Layer 4 of a small transformer language model trained on English Wikipedia (10 layers, counted from 0, width 64).
A neuron's activation on a vector x is SiLU(gate . x) times (in . x), where the dot is the dot product.

Input weights of the MLP neurons that the questions are about. A number n stands for (n - 500) times 0.0014.
n10 gate: 330 360 393 305 484 291 427 792 626 546 810 511 489 570 564 506 430 542 610 219 463 448 559 521 385 374 389 603 681 399 321 451 437 670 655 330 359 548 479 467 802 338 624 497 641 533 385 645 757 564 474 401 471 693 396 431 413 605 311 45 463 557 504 535
n20 gate: 615 561 551 550 522 543 469 486 558 500 647 557 330 380 468 556 517 662 497 347 764 514 410 491 638 371 299 595 487 363 305 436 675 595 393 355 199 524 805 404 548 491 394 573 666 522 333 568 836 586 609 493 418 484 563 708 624 648 645 139 378 583 498 604
n21 gate: 346 468 478 485 491 308 326 445 484 574 516 376 471 563 591 687 803 695 523 211 840 596 446 613 471 519 211 194 380 409 527 443 573 381 476 426 506 544 173 397 521 614 483 234 633 630 562 521 576 316 288 444 290 450 665 648 572 441 472 404 632 518 436 501
n61 gate: 354 405 474 506 371 389 623 305 628 525 578 431 496 492 743 675 364 426 477 570 359 565 494 390 548 549 672 419 744 689 211 499 779 629 346 490 503 586 367 511 443 566 431 449 504 570 693 830 467 339 348 296 412 533 338 328 434 551 558 234 261 513 600 456
n76 gate: 298 543 377 357 513 232 453 692 378 614 463 238 333 578 615 250 578 659 452 512 604 327 531 353 503 583 261 336 464 539 173 362 485 619 610 500 443 458 572 388 746 528 732 380 560 631 574 594 479 522 405 300 570 359 541 615 709 485 571 436 431 297 443 679
n102 gate: 650 363 502 626 182 581 474 528 475 489 673 278 496 319 443 434 592 534 461 425 383 274 432 756 351 578 539 385 596 426 382 507 453 405 454 593 490 546 610 232 618 649 619 623 499 543 421 612 603 649 605 374 603 415 344 531 331 495 441 378 568 476 581 317
n109 gate: 481 572 643 356 480 602 498 749 577 958 696 344 560 578 550 679 506 564 602 485 448 360 409 514 303 410 220 533 498 284 341 303 819 721 289 400 364 541 216 237 696 313 739 407 512 614 504 850 564 485 682 387 438 462 439 485 545 541 315 404 379 509 493 476
n122 gate: 533 532 663 490 295 566 338 570 464 469 631 440 501 305 664 531 698 508 671 217 411 297 399 553 308 682 404 636 738 444 434 274 450 462 374 508 392 647 443 421 713 491 154 500 698 547 544 528 542 431 441 478 591 440 566 832 584 604 573 312 545 418 588 498
n10 in: 424 754 497 530 623 583 467 662 471 683 544 358 621 416 491 510 479 500 500 574 423 489 322 570 604 426 456 405 656 595 574 340 324 653 406 712 597 593 416 383 367 311 639 552 494 680 449 329 709 348 443 574 573 499 537 417 741 391 263 532 251 815 550 674
n20 in: 540 476 211 413 355 415 585 517 765 361 484 275 612 577 534 274 625 311 460 633 291 469 584 360 348 606 509 608 820 531 449 473 499 555 383 518 651 556 523 541 384 499 492 452 443 469 530 648 574 560 471 422 503 455 564 512 472 446 528 471 399 388 505 344
n21 in: 438 670 207 639 549 551 347 353 445 474 526 609 551 682 500 510 564 509 485 559 683 458 371 591 402 457 406 643 480 528 435 625 552 554 612 531 647 520 547 594 564 433 507 299 794 413 518 539 495 471 539 547 468 471 705 561 400 590 534 471 393 542 524 305
n61 in: 193 471 634 475 377 545 420 315 371 340 583 489 227 505 513 598 503 565 426 482 507 506 446 407 481 472 624 196 658 457 383 407 562 387 197 312 438 625 774 414 516 539 486 306 489 522 595 679 635 409 543 635 519 564 513 412 638 586 672 543 416 503 725 404
n76 in: 691 545 523 661 498 628 570 336 261 534 703 423 427 349 501 638 662 548 428 485 668 535 519 572 241 581 665 339 614 668 550 584 524 513 523 500 407 486 288 539 363 459 388 582 607 576 304 493 440 248 672 653 448 567 405 404 399 552 711 445 560 561 624 416
n102 in: 708 454 434 577 277 390 547 333 534 443 463 325 461 491 455 345 355 438 246 588 484 493 522 641 488 638 579 489 444 512 443 715 419 580 544 592 558 510 529 444 541 612 640 619 350 556 471 556 492 592 606 396 541 525 469 509 505 424 535 527 453 537 404 429
n109 in: 434 580 229 595 492 505 367 322 580 222 388 409 385 412 613 368 327 788 439 305 582 570 597 611 602 704 470 569 397 512 624 661 389 257 625 482 596 554 621 738 393 502 586 347 543 434 472 260 400 461 402 554 555 404 523 523 416 436 469 568 749 579 712 643
n122 in: 520 561 508 520 469 429 493 268 317 407 589 723 650 434 553 619 567 361 564 353 227 429 478 581 387 646 535 748 747 347 434 298 272 531 614 283 467 570 698 457 451 415 383 627 600 542 464 418 346 570 566 658 466 659 657 629 498 423 815 459 373 455 466 598

Each question shows a token from some text and the vector x that enters the MLP there. A number n stands for (n - 500) times 0.0077.

"per": 599 478 472 417 374 425 544 534 616 559 454 417 549 425 579 479 439 585 273 486 459 493 705 630 452 652 397 790 621 611 593 476 587 536 489 527 524 532 555 617 529 313 515 338 305 552 494 529 466 490 607 504 232 487 560 490 457 655 420 458 500 492 385 488
The most active neuron and its activation: n109, at about 1.1

"ad": 465 631 529 504 429 312 468 269 329 397 557 525 488 562 483 699 435 356 505 744 435 739 556 500 301 543 563 596 578 494 587 482 437 579 543 505 528 456 430 456 645 498 430 409 661 591 508 489 490 428 511 473 405 415 492 447 555 597 551 547 641 488 461 673
Which three neurons fire most, strongest first? n61, n122, n21

"k": 536 476 475 575 392 475 414 467 516 476 446 586 529 399 631 479 377 444 421 704 507 735 412 615 488 494 659 380 465 361 574 623 346 601 496 578 595 570 602 589 471 487 623 502 500 557 524 429 422 474 534 465 212 463 364 483 436 389 489 545 424 467 397 431
Which of these neurons fires most? n102

".": 403 579 545 437 526 569 491 578 551 461 447 421 522 516 484 670 325 464 407 604 650 512 708 542 361 530 601 542 602 537 601 388 576 360 597 426 394 600 629 458 481 377 688 436 612 501 499 312 365 603 490 380 444 632 568 494 402 640 637 590 430 367 415 435
The two highest activations, in order: n102, n10

" th": 504 599 545 355 566 408 464 540 487 431 337 501 361 439 511 672 340 431 374 601 535 671 567 649 428 407 406 473 603 486 635 689 508 636 528 496 340 608 583 581 570 622 526 352 622 547 534 499 504 556 474 529 445 483 651 499 497 551 509 370 386 438 555 389
The two highest activations, in order: n21, n61

" differ": 654 475 454 470 563 507 447 509 692 657 727 428 558 572 413 628 406 553 510 721 487 579 512 478 406 405 616 677 456 370 431 322 425 501 462 474 368 416 434 406 538 437 428 457 456 575 500 481 461 427 440 728 352 508 429 466 448 432 604 396 354 563 517 584
Which of these neurons fires most? n10

" and": 486 608 494 499 566 456 775 410 478 570 588 551 413 559 571 503 227 453 308 630 602 537 525 488 525 435 525 540 685 558 479 424 570 331 592 522 494 474 466 667 471 638 399 401 553 524 433 518 414 474 576 564 467 485 593 445 506 585 414 564 631 387 464 506
Which of these neurons fires most? n10

".,": 530 495 422 464 545 387 573 738 500 516 496 522 413 268 707 478 429 462 448 614 563 408 598 368 528 431 563 593 526 620 509 393 552 488 674 509 455 366 457 641 450 509 581 526 562 654 454 553 458 577 555 505 380 519 526 470 458 520 619 694 438 246 472 445
Which of these neurons fires most? n76

"a": 475 684 419 455 437 542 583 603 659 391 551 501 575 564 507 490 387 386 561 539 537 546 580 494 664 359 537 595 535 515 479 330 365 596 644 530 546 572 447 597 443 428 404 504 510 621 460 558 594 576 508 490 163 443 464 526 542 297 365 600 528 524 594 536
Which of these neurons fires most? n10

" l": 511 619 526 289 456 446 500 487 499 518 542 513 478 641 571 447 510 424 427 483 488 416 540 395 536 487 444 718 381 588 642 622 583 588 520 472 474 695 628 545 676 582 496 553 575 506 558 625 561 434 498 570 235 725 597 489 621 434 539 407 372 524 419 489
Which of these neurons fires most? n20

" sp": 540 710 635 466 537 536 485 526 631 430 345 569 526 522 403 416 391 515 466 463 521 417 572 546 471 412 377 730 541 316 546 635 500 497 529 395 305 452 550 551 608 513 636 355 375 478 540 386 378 353 514 518 476 448 521 392 398 466 530 416 390 656 614 370
Which three neurons fire most, strongest first? n109, n76, n61

"ing": 582 615 457 680 445 515 507 296 605 590 564 416 553 494 549 436 458 519 430 716 412 602 518 666 552 391 578 456 499 480 509 509 471 411 308 438 542 436 414 509 448 553 324 386 467 581 413 433 331 431 371 488 391 451 624 555 375 447 618 605 481 557 558 541
Which of these neurons fires most? n21

" r": 542 638 480 513 601 496 558 615 576 709 495 605 494 618 461 484 465 581 392 710 469 472 755 351 419 360 531 512 659 533 471 600 518 526 524 511 318 658 499 458 485 694 520 432 454 500 510 548 534 494 458 605 269 577 596 495 596 412 647 451 546 538 469 427
Which of these neurons fires most? n20

" ad": 590 568 514 375 636 427 680 354 401 504 635 452 542 578 420 522 584 544 462 620 439 489 601 427 405 240 505 639 501 624 360 573 480 463 724 528 505 630 464 401 348 620 544 669 369 443 494 506 535 475 470 490 372 386 609 471 578 632 624 528 559 698 418 460
Which of these neurons fires most? n109

"ul": 503 607 543 487 381 533 654 425 377 507 488 492 519 436 488 616 672 230 505 496 520 487 587 507 387 610 681 642 453 427 602 626 549 428 572 450 465 488 473 546 444 443 532 306 467 632 559 596 465 566 406 523 420 416 722 534 541 668 590 499 674 557 523 543
Which three neurons fire most, strongest first? n122, n10, n21

" to": 565 607 616 590 635 475 554 632 557 475 418 419 536 405 674 501 431 371 388 628 482 577 366 530 512 418 489 822 493 481 591 523 603 292 557 508 553 473 388 612 445 630 347 625 559 491 503 607 374 415 507 495 440 503 551 621 519 590 380 546 615 386 364 594
Which of these neurons fires most? n61

"f": 476 532 562 577 570 430 482 492 517 484 568 553 441 535 457 316 427 444 486 687 439 382 467 548 467 329 563 559 491 553 560 584 516 494 520 421 460 333 360 664 266 404 374 398 473 543 534 432 269 501 517 372 270 463 472 405 557 428 533 407 505 747 611 444
The most active neuron and its activation: n122, at about 0.11